Layer 7 of a small transformer language model trained on English Wikipedia (11 layers, counted from 0, width 96).
A neuron's activation on a vector x is GELU(weights . x + bias), where the dot is the dot product.
The model reads these tokens: "4" ":" "2" "0" " |\n" "|" " " "5" "." " |" " \"" "E" "as" "y" "\"" " ("

The vector x that enters this layer's MLP at each token. A number n stands for (n - 500) times 0.019.
0 "4": 446 560 527 511 408 509 505 557 494 528 492 469 466 538 544 466 538 487 528 554 535 536 525 496 455 529 516 518 534 503 527 494 538 495 483 434 458 534 467 521 568 509 533 525 531 589 499 531 513 535 514 518 546 547 546 552 489 570 537 544 499 471 485 433 522 511 470 486 525 391 505 513 391 489 522 492 499 519 596 448 493 471 433 443 27 535 578 563 509 444 525 476 507 601 453 370
1 ":": 446 550 495 490 417 514 517 540 541 510 502 490 465 538 529 449 531 490 509 546 509 527 527 523 484 532 508 534 541 535 495 516 540 503 486 438 482 527 481 534 514 534 569 526 498 582 485 502 488 503 518 526 550 555 524 555 500 590 544 516 505 432 490 447 489 481 456 479 540 371 494 559 418 524 514 508 510 521 628 451 502 478 424 481 38 550 565 550 510 452 548 468 472 604 459 335
2 "2": 497 619 507 557 415 532 482 552 466 538 465 500 568 498 512 532 570 472 556 660 496 531 557 466 459 453 451 502 572 462 515 487 491 402 497 473 485 564 520 517 635 462 476 498 438 480 494 523 577 511 472 520 565 518 562 458 418 551 501 501 457 519 480 486 530 626 479 457 453 388 488 508 430 380 582 460 472 593 613 547 499 539 369 415 158 474 600 600 578 446 531 386 498 582 433 473
3 "0": 563 601 512 492 444 503 550 593 422 494 463 491 493 550 540 547 573 452 537 609 511 402 530 542 388 425 506 528 487 413 473 493 568 524 489 434 419 523 500 508 633 470 453 488 538 533 490 489 509 528 616 477 527 543 513 414 480 594 544 481 495 422 544 467 511 643 498 448 388 337 505 430 471 470 520 552 522 520 652 416 419 492 455 444 240 527 617 647 517 489 479 364 604 641 439 525
4 " |\n": 505 602 492 494 444 589 527 539 481 498 543 487 408 543 553 523 449 513 445 572 614 509 477 489 430 518 595 533 512 536 416 491 519 508 530 519 474 512 547 531 511 565 519 496 569 468 480 540 511 526 591 462 536 450 573 532 509 621 521 539 479 424 454 334 482 564 441 415 488 301 517 633 464 509 556 499 525 509 504 426 489 477 424 585 152 482 581 480 500 463 397 443 593 578 504 447
5 "|": 437 527 498 467 417 524 536 542 529 509 504 491 479 522 535 449 511 485 512 572 503 528 521 521 521 522 517 567 568 534 483 501 564 490 482 456 465 527 490 551 505 525 538 513 490 583 490 493 480 516 507 523 532 557 531 551 524 582 481 526 507 450 522 410 490 478 444 481 545 374 481 587 411 568 518 507 510 512 610 441 509 454 428 500 49 559 559 543 512 461 544 467 473 593 482 323
6 " ": 488 558 502 475 435 596 542 488 477 535 523 534 448 522 421 395 559 477 512 472 488 449 512 552 527 474 495 540 590 425 434 476 574 623 474 481 532 564 505 577 663 534 506 453 399 550 599 470 462 491 491 539 500 506 573 487 522 630 495 607 452 546 541 414 404 559 463 479 540 345 404 574 430 488 565 452 492 561 517 484 491 522 417 345 188 608 566 536 538 457 477 444 508 542 494 554
7 "5": 431 478 492 536 409 488 476 502 450 484 518 490 535 452 425 486 565 486 592 592 508 470 469 483 470 561 550 559 644 437 485 561 495 487 385 520 493 501 500 509 675 554 396 422 324 594 595 503 501 463 414 482 430 481 543 511 502 613 500 597 368 505 556 436 566 548 464 469 508 503 429 562 495 419 525 420 489 543 633 509 552 465 493 363 255 506 638 503 493 522 430 496 565 512 415 743
8 ".": 345 501 628 540 570 491 443 576 510 529 459 440 439 537 347 422 541 584 538 531 560 451 402 552 427 587 438 603 576 420 419 455 549 600 478 559 554 532 488 462 494 580 454 429 462 490 576 405 492 490 533 553 487 490 526 434 542 640 402 569 458 440 553 519 555 484 389 459 504 402 476 555 504 483 512 336 528 549 623 465 531 534 576 545 263 578 590 494 491 503 393 564 483 502 376 692
9 " |": 391 546 620 560 441 462 489 496 540 501 486 507 393 486 486 512 526 558 538 604 522 443 448 464 513 448 461 675 681 451 473 437 565 579 431 509 495 471 592 572 546 470 497 471 405 386 562 535 471 485 524 472 524 462 559 509 551 520 422 523 527 424 440 447 430 598 387 508 515 363 447 563 512 577 484 382 511 572 604 444 580 543 438 569 271 420 633 560 461 459 494 521 383 513 498 660
10 " \"": 438 594 365 548 496 380 500 462 513 461 487 520 391 556 481 474 490 435 478 559 517 484 471 551 503 508 555 544 511 449 390 463 691 456 505 506 556 463 577 475 567 637 564 428 429 545 540 436 495 473 631 499 633 535 455 421 604 505 524 409 308 535 507 334 488 603 411 501 540 505 400 683 550 444 563 495 508 538 561 520 478 610 460 546 234 473 535 468 494 421 448 508 522 538 507 594
11 "E": 455 516 562 470 504 421 549 488 457 514 488 558 469 600 597 502 446 574 514 445 539 472 423 522 519 326 489 548 726 510 575 434 585 557 588 532 505 463 461 413 531 529 520 544 376 490 554 487 459 478 508 500 464 555 505 386 513 621 429 435 462 474 581 505 458 666 434 506 521 530 500 700 506 449 504 444 396 526 597 469 456 493 487 390 199 452 561 437 531 505 473 528 441 516 510 591
12 "as": 530 491 497 541 535 462 566 461 502 444 625 428 363 523 573 611 531 512 413 534 515 546 516 513 411 377 454 587 540 522 532 359 523 555 452 516 586 357 621 483 513 512 571 501 522 474 537 441 504 567 583 476 502 465 437 407 535 537 499 573 525 434 436 516 507 579 545 483 479 538 473 590 477 487 524 353 458 511 401 485 511 527 741 394 147 537 419 475 511 526 509 521 489 569 536 534
13 "y": 537 531 476 516 513 326 479 484 514 539 553 602 534 447 539 546 518 479 502 566 496 524 475 489 498 426 466 569 572 524 432 422 473 451 436 526 418 531 544 588 576 498 470 497 409 475 606 460 419 483 504 559 463 408 465 521 518 522 509 412 476 524 543 525 514 632 568 434 458 533 438 594 445 354 499 569 474 462 517 595 601 597 719 507 146 482 455 527 444 486 501 521 536 449 433 679
14 "\"": 488 565 577 549 539 465 536 502 513 577 467 534 497 631 642 637 467 387 603 645 520 456 479 519 463 465 611 601 474 402 536 524 503 451 520 459 419 606 490 465 596 480 604 490 545 540 598 507 557 463 504 572 493 419 458 484 548 580 392 376 385 505 483 476 530 538 375 563 401 440 425 605 548 464 482 405 562 463 483 496 469 599 616 479 246 478 424 473 546 398 504 441 385 427 448 509
15 " (": 529 543 512 581 425 541 537 399 473 579 530 463 469 506 475 511 476 362 477 544 518 471 460 507 422 370 555 628 540 441 322 633 577 521 571 499 469 515 573 541 533 549 563 508 542 560 639 526 549 423 614 502 627 506 407 396 599 662 521 454 369 477 357 457 455 628 414 454 454 415 442 651 487 396 524 336 507 501 527 487 445 497 568 431 321 541 494 496 568 556 459 544 468 549 517 486

Each question shows the input weights of one neuron of the MLP. A number n stands for (n - 500) times 0.00092.

n241 (bias -0.077): 237 446 542 401 479 352 378 444 564 510 524 503 537 657 467 523 542 566 590 637 649 567 549 261 435 440 466 605 537 565 646 551 473 473 472 352 527 310 686 608 418 434 416 481 624 613 455 544 384 544 712 509 465 383 549 588 475 510 518 551 681 350 503 545 497 547 529 510 477 531 848 349 514 510 559 488 276 406 633 419 636 299 347 419 698 529 394 545 457 321 677 305 424 388 552 454
On which token does it fire most, and how strongly? 9 " |", at about 0.37

n119 (bias -0.019): 478 538 417 500 377 630 339 463 500 511 445 483 529 528 443 360 541 416 596 497 588 576 477 611 455 646 721 563 580 478 438 597 634 552 414 457 563 522 462 468 594 728 425 464 417 653 431 332 431 407 457 601 553 612 545 469 436 582 553 376 794 452 471 551 428 480 560 566 423 521 532 385 500 545 530 550 450 664 582 468 531 327 334 379 676 497 414 483 424 446 588 321 587 385 553 568
Its three highest activations, in order, are on tokens 7 "5", 6 " ", 3 "0"

n244 (bias -0.098): 367 466 469 605 365 515 769 445 725 398 372 346 324 519 324 571 243 302 607 435 614 706 551 522 481 445 268 554 427 430 688 601 565 265 667 508 539 489 516 636 634 567 361 614 353 541 508 428 557 448 253 471 439 565 461 310 349 212 581 614 480 531 601 735 492 397 799 512 606 544 485 415 624 426 725 445 363 593 274 522 614 604 519 715 525 783 409 675 391 386 443 383 552 598 519 461
On which two tokens does it fire most, strongest first? 12 "as", 2 "2"

n24 (bias -0.084): 457 636 436 560 532 640 610 518 449 538 487 545 284 661 460 503 476 422 642 470 644 734 484 633 487 434 540 547 473 397 635 571 512 503 507 318 451 611 463 387 642 657 447 506 599 571 494 629 551 510 420 406 483 481 630 690 319 585 739 382 487 456 524 483 730 372 525 336 435 454 682 425 427 345 483 440 229 506 429 304 611 605 461 497 494 539 497 544 340 304 628 441 258 362 474 412
Which token does this neuron like most? 0 "4"

n298 (bias -0.144): 382 580 570 623 356 496 536 742 511 493 496 532 515 556 419 388 493 301 508 608 583 410 539 517 528 715 342 660 537 553 490 444 417 368 538 550 370 668 613 360 490 413 588 378 544 679 360 749 521 537 478 379 553 507 453 550 377 580 413 478 350 433 496 773 525 366 629 684 761 601 486 245 375 689 240 611 427 462 563 319 460 468 432 478 719 682 374 504 477 424 775 266 459 632 464 478
Which token does this neuron like most? 1 ":"

n125 (bias -0.062): 487 317 482 381 478 378 555 506 693 658 488 422 602 435 398 430 481 718 330 576 805 666 606 402 566 361 484 636 406 410 511 547 401 296 538 585 457 577 624 534 480 466 543 503 398 377 441 472 562 506 460 494 510 524 382 407 471 353 483 528 593 253 437 462 451 469 512 598 472 403 590 400 609 455 475 666 453 462 522 466 733 509 407 428 486 569 489 550 554 653 723 409 483 450 440 521
On which token does it fire most, and how strongly? 2 "2", at about 0.35

n187 (bias -0.079): 404 347 220 394 389 532 299 521 600 430 515 598 451 376 492 345 446 493 536 182 364 426 340 573 750 396 496 459 497 496 676 621 483 414 462 562 511 579 244 342 618 669 567 603 374 504 479 489 511 474 560 517 550 432 613 449 339 631 580 508 704 471 728 701 548 478 539 467 404 551 524 484 575 685 630 564 631 660 542 255 290 514 391 561 651 663 680 511 473 783 682 299 486 663 435 445
Which token does this neuron like most? 11 "E"

n318 (bias -0.063): 434 607 614 511 520 530 470 588 384 484 577 644 697 462 463 481 505 394 633 420 555 487 456 466 577 464 523 434 477 525 576 720 395 424 437 530 386 780 494 452 466 456 627 693 321 626 403 508 618 514 486 655 457 380 682 393 512 527 561 310 424 480 325 526 408 355 540 503 606 513 413 464 404 486 416 583 500 442 443 417 483 573 530 524 555 495 460 503 472 331 663 566 408 521 456 442
Which token does this neuron like most? 14 "\""

n366 (bias -0.114): 469 587 532 585 659 297 536 510 524 552 511 702 361 625 484 359 536 483 374 455 500 503 607 606 603 409 272 580 399 511 575 481 507 369 530 457 460 612 620 691 353 500 566 674 409 493 500 628 549 423 595 476 613 454 568 685 388 521 531 366 664 240 448 481 518 572 427 486 551 792 493 363 408 248 500 579 371 663 200 320 630 461 532 453 555 383 320 752 503 259 567 608 503 354 571 280
On which two tokens does it fire most, strongest first? 13 "y", 12 "as"

n309 (bias -0.031): 542 519 491 526 307 631 541 530 509 371 454 544 383 450 453 445 392 415 668 470 599 469 465 503 573 416 526 467 252 301 358 437 438 572 567 484 359 550 610 474 491 689 598 506 409 679 432 493 674 402 497 512 393 566 522 649 366 519 605 490 523 480 460 513 655 594 627 365 774 392 366 531 546 424 577 694 416 524 490 268 494 258 459 612 595 681 537 450 544 327 302 465 677 515 522 433
Which token does this neuron like most? 4 " |\n"

n155 (bias -0.110): 260 405 515 593 340 198 473 474 698 364 685 635 420 572 337 425 303 601 483 464 555 387 617 325 562 353 468 557 628 303 408 302 464 357 418 410 461 508 525 500 504 598 504 481 548 768 276 564 378 244 185 515 508 577 500 446 349 443 779 488 798 542 504 562 500 397 606 382 437 606 489 632 400 767 500 572 378 559 597 461 390 331 415 627 623 709 518 630 442 394 605 480 362 258 647 362
Which token does this neuron like most? 5 "|"

n138 (bias -0.055): 396 572 449 563 394 464 482 463 530 503 396 458 600 485 372 432 567 459 507 576 614 606 323 561 421 665 456 576 526 500 512 627 594 247 641 623 590 662 410 506 354 463 513 467 360 609 467 262 524 327 494 391 580 621 534 275 520 667 577 545 675 530 497 487 457 460 381 432 494 526 477 483 387 533 397 576 434 596 525 394 438 455 445 530 599 549 506 626 366 392 713 282 579 331 661 707
Its three highest activations, in order, are on tokens 8 ".", 7 "5", 10 " \""

n256 (bias -0.063): 536 437 583 325 506 255 432 530 510 466 577 445 600 434 325 392 643 627 625 433 484 428 374 686 548 579 547 492 534 410 282 931 286 305 514 516 516 541 541 617 512 640 404 481 510 459 475 417 560 567 477 393 705 506 373 477 493 465 546 490 553 416 409 524 382 572 450 516 579 601 525 308 600 613 367 557 598 500 581 307 553 369 323 386 605 645 340 529 431 592 652 546 550 437 490 579
Which token does this neuron like most? 7 "5"

n181 (bias -0.060): 388 586 632 493 243 438 648 321 448 466 551 423 587 380 536 511 571 476 446 299 645 422 518 537 392 500 598 527 550 430 353 708 628 295 363 380 575 541 625 330 423 450 705 716 643 676 424 399 417 352 377 470 478 583 433 510 356 514 527 515 435 333 753 623 382 300 712 454 500 414 584 284 464 556 670 519 531 664 719 543 496 434 479 420 703 549 491 621 287 486 357 496 520 555 549 351
On which two tokens does it fire most, strongest first? 3 "0", 1 ":"

n324 (bias -0.037): 310 297 484 578 651 439 441 656 353 446 507 384 423 567 382 454 416 725 547 588 507 487 500 494 710 391 647 539 494 578 599 598 545 460 404 435 441 593 486 242 422 438 740 481 450 534 503 730 653 413 410 353 791 442 569 513 419 525 378 473 543 398 456 541 444 394 367 642 648 525 497 529 634 691 466 411 567 500 209 507 394 494 293 554 524 633 456 589 606 520 402 461 534 617 500 487
Its three highest activations, in order, are on tokens 9 " |", 14 "\"", 5 "|"

n75 (bias -0.052): 337 579 566 280 569 490 511 619 510 486 496 556 562 593 412 336 711 412 426 529 560 435 556 446 433 385 529 433 533 521 453 694 402 486 444 581 607 645 426 544 621 703 612 486 259 566 469 641 576 594 467 530 656 591 673 791 287 449 624 441 435 497 566 444 425 496 370 589 571 636 358 469 387 426 563 463 383 594 240 282 461 556 318 497 659 697 360 611 382 799 518 227 351 603 423 496
Which token does this neuron like most? 6 " "

n246 (bias -0.110): 479 327 351 508 595 407 417 375 496 599 617 526 531 304 406 435 660 631 575 472 588 471 625 576 575 408 512 666 642 707 482 433 359 419 480 504 618 719 643 543 576 386 639 504 465 464 507 581 715 461 387 550 711 478 401 504 235 415 562 860 496 452 472 444 538 385 419 343 263 464 645 446 305 549 209 661 419 662 268 458 481 399 406 557 558 459 261 556 451 557 610 325 282 735 654 332
Which token does this neuron like most? 2 "2"

n20 (bias -0.134): 235 394 419 535 403 493 722 458 482 314 380 317 608 551 504 572 389 543 554 606 580 475 380 597 571 293 636 448 412 489 539 449 416 635 788 406 432 625 563 539 374 618 612 723 312 610 415 643 353 349 269 408 591 481 376 556 581 698 512 728 546 402 410 651 385 653 405 553 546 589 432 368 411 463 650 663 394 310 520 437 466 322 403 728 564 406 402 743 206 496 461 591 587 562 668 443
Its three highest activations, in order, are on tokens 11 "E", 5 "|", 1 ":"

n48 (bias -0.062): 408 591 351 517 451 506 680 536 576 432 642 535 441 610 641 441 538 657 645 403 513 463 587 635 548 516 708 580 461 478 741 764 452 490 571 387 477 500 780 616 552 581 618 622 425 547 478 629 547 503 441 388 493 478 442 449 434 534 574 698 493 422 359 459 477 598 497 578 380 282 475 486 480 548 493 625 538 350 306 633 471 643 503 582 633 487 292 588 431 393 694 452 411 394 535 266
On which token does it fire most, and how strongly? 14 "\"", at about 1.3

n175 (bias -0.050): 563 492 326 441 490 663 451 487 500 561 568 613 477 556 497 408 560 590 654 491 477 349 500 538 523 541 644 453 299 577 514 583 426 424 611 451 514 371 548 482 478 615 436 367 573 500 294 670 614 582 620 575 533 599 600 588 512 472 374 378 616 490 313 597 529 512 603 630 477 411 582 328 433 520 512 417 383 443 473 346 520 601 378 715 523 531 533 592 550 264 384 580 495 616 426 532
Which token does this neuron like most? 4 " |\n"

n114 (bias -0.098): 618 405 369 641 401 444 430 556 642 662 647 412 494 586 332 260 526 263 608 714 545 680 500 548 682 494 402 603 488 459 584 599 515 481 503 408 526 488 284 425 636 478 448 608 532 460 321 370 364 354 438 530 646 612 424 381 480 491 535 378 622 486 516 360 516 452 522 414 417 560 355 382 562 475 537 752 448 473 375 613 487 509 516 611 534 598 398 624 359 392 562 618 461 515 355 532
Which token does this neuron like most? 13 "y"

n79 (bias -0.095): 533 489 646 454 429 441 497 577 623 561 542 514 528 591 435 409 445 474 548 454 541 452 555 385 614 497 573 502 418 383 518 531 536 581 454 360 409 562 514 571 476 486 525 524 720 526 369 576 489 475 461 549 647 389 398 465 544 620 394 612 413 458 406 480 456 219 436 431 309 376 455 386 466 647 460 585 540 513 278 565 506 273 467 570 591 707 458 524 477 472 497 583 405 370 516 326
Its three highest activations, in order, are on tokens 14 "\"", 5 "|", 1 ":"

n325 (bias -0.108): 396 373 490 297 581 500 588 574 468 651 433 742 480 417 390 698 410 588 511 287 533 465 549 472 545 573 376 562 460 451 658 598 479 460 308 480 563 663 589 537 550 681 610 421 394 537 599 276 490 379 517 543 442 452 719 581 507 345 715 701 364 480 524 548 606 338 560 497 388 617 618 457 554 318 668 572 325 516 327 431 427 629 455 586 462 552 482 695 324 487 463 624 403 516 451 398
Which token does this neuron like most? 13 "y"

n365 (bias -0.057): 565 342 298 473 406 380 527 456 694 420 592 408 510 571 526 366 451 386 635 314 674 452 487 348 615 244 565 497 410 553 456 558 383 588 639 307 714 494 493 480 551 627 720 458 315 348 471 395 639 452 340 569 653 444 427 480 571 461 671 576 443 533 469 433 251 510 355 252 523 703 595 493 340 447 611 529 603 519 576 403 694 454 533 456 521 530 563 597 645 624 486 497 475 365 500 493
Its three highest activations, in order, are on tokens 15 " (", 10 " \"", 6 " "

n340 (bias -0.080): 230 592 469 511 534 707 668 530 576 602 496 260 399 644 290 482 420 618 477 380 634 490 346 416 427 482 677 675 464 392 520 653 676 321 552 433 436 631 537 442 534 663 547 613 496 537 394 550 500 244 504 282 411 493 504 500 594 466 349 599 500 387 635 467 528 340 612 628 670 401 604 412 298 503 611 466 483 667 642 331 734 524 399 506 693 507 427 462 471 408 289 398 396 320 423 429
Its three highest activations, in order, are on tokens 8 ".", 4 " |\n", 9 " |"

n207 (bias -0.101): 390 680 500 400 493 351 600 347 522 525 691 482 197 424 362 440 334 631 362 458 679 443 504 567 515 620 504 627 444 680 672 554 545 296 368 329 440 522 535 473 458 485 352 540 278 546 215 625 500 325 523 382 492 591 789 570 504 417 500 512 617 380 331 500 530 579 579 728 436 545 677 236 363 367 726 667 356 377 508 525 612 730 471 542 540 478 507 544 452 250 469 478 638 396 478 362
Its three highest activations, in order, are on tokens 0 "4", 4 " |\n", 1 ":"

n104 (bias -0.009): 530 429 313 591 605 478 427 507 451 577 616 431 325 561 466 401 353 462 453 466 460 609 510 478 567 594 639 440 519 478 571 438 628 549 453 402 674 539 476 523 522 576 531 388 686 479 397 441 419 562 572 370 621 530 422 502 411 449 613 586 510 453 453 405 566 602 427 376 535 474 526 338 616 483 463 476 502 521 516 483 556 480 460 520 575 478 572 603 388 503 625 269 382 459 488 437
Which token does this neuron like most? 10 " \""

n296 (bias -0.073): 537 430 440 617 430 534 435 462 620 381 637 581 430 261 338 348 462 441 699 482 665 490 401 546 517 413 479 626 372 293 442 553 551 601 521 336 738 309 496 609 458 555 406 596 365 443 597 308 460 440 357 371 618 443 756 405 482 437 541 539 458 574 472 410 503 479 354 383 383 400 728 463 697 588 518 696 493 744 624 374 579 493 547 638 537 452 528 564 481 373 528 435 719 311 446 376
Which token does this neuron like most? 9 " |"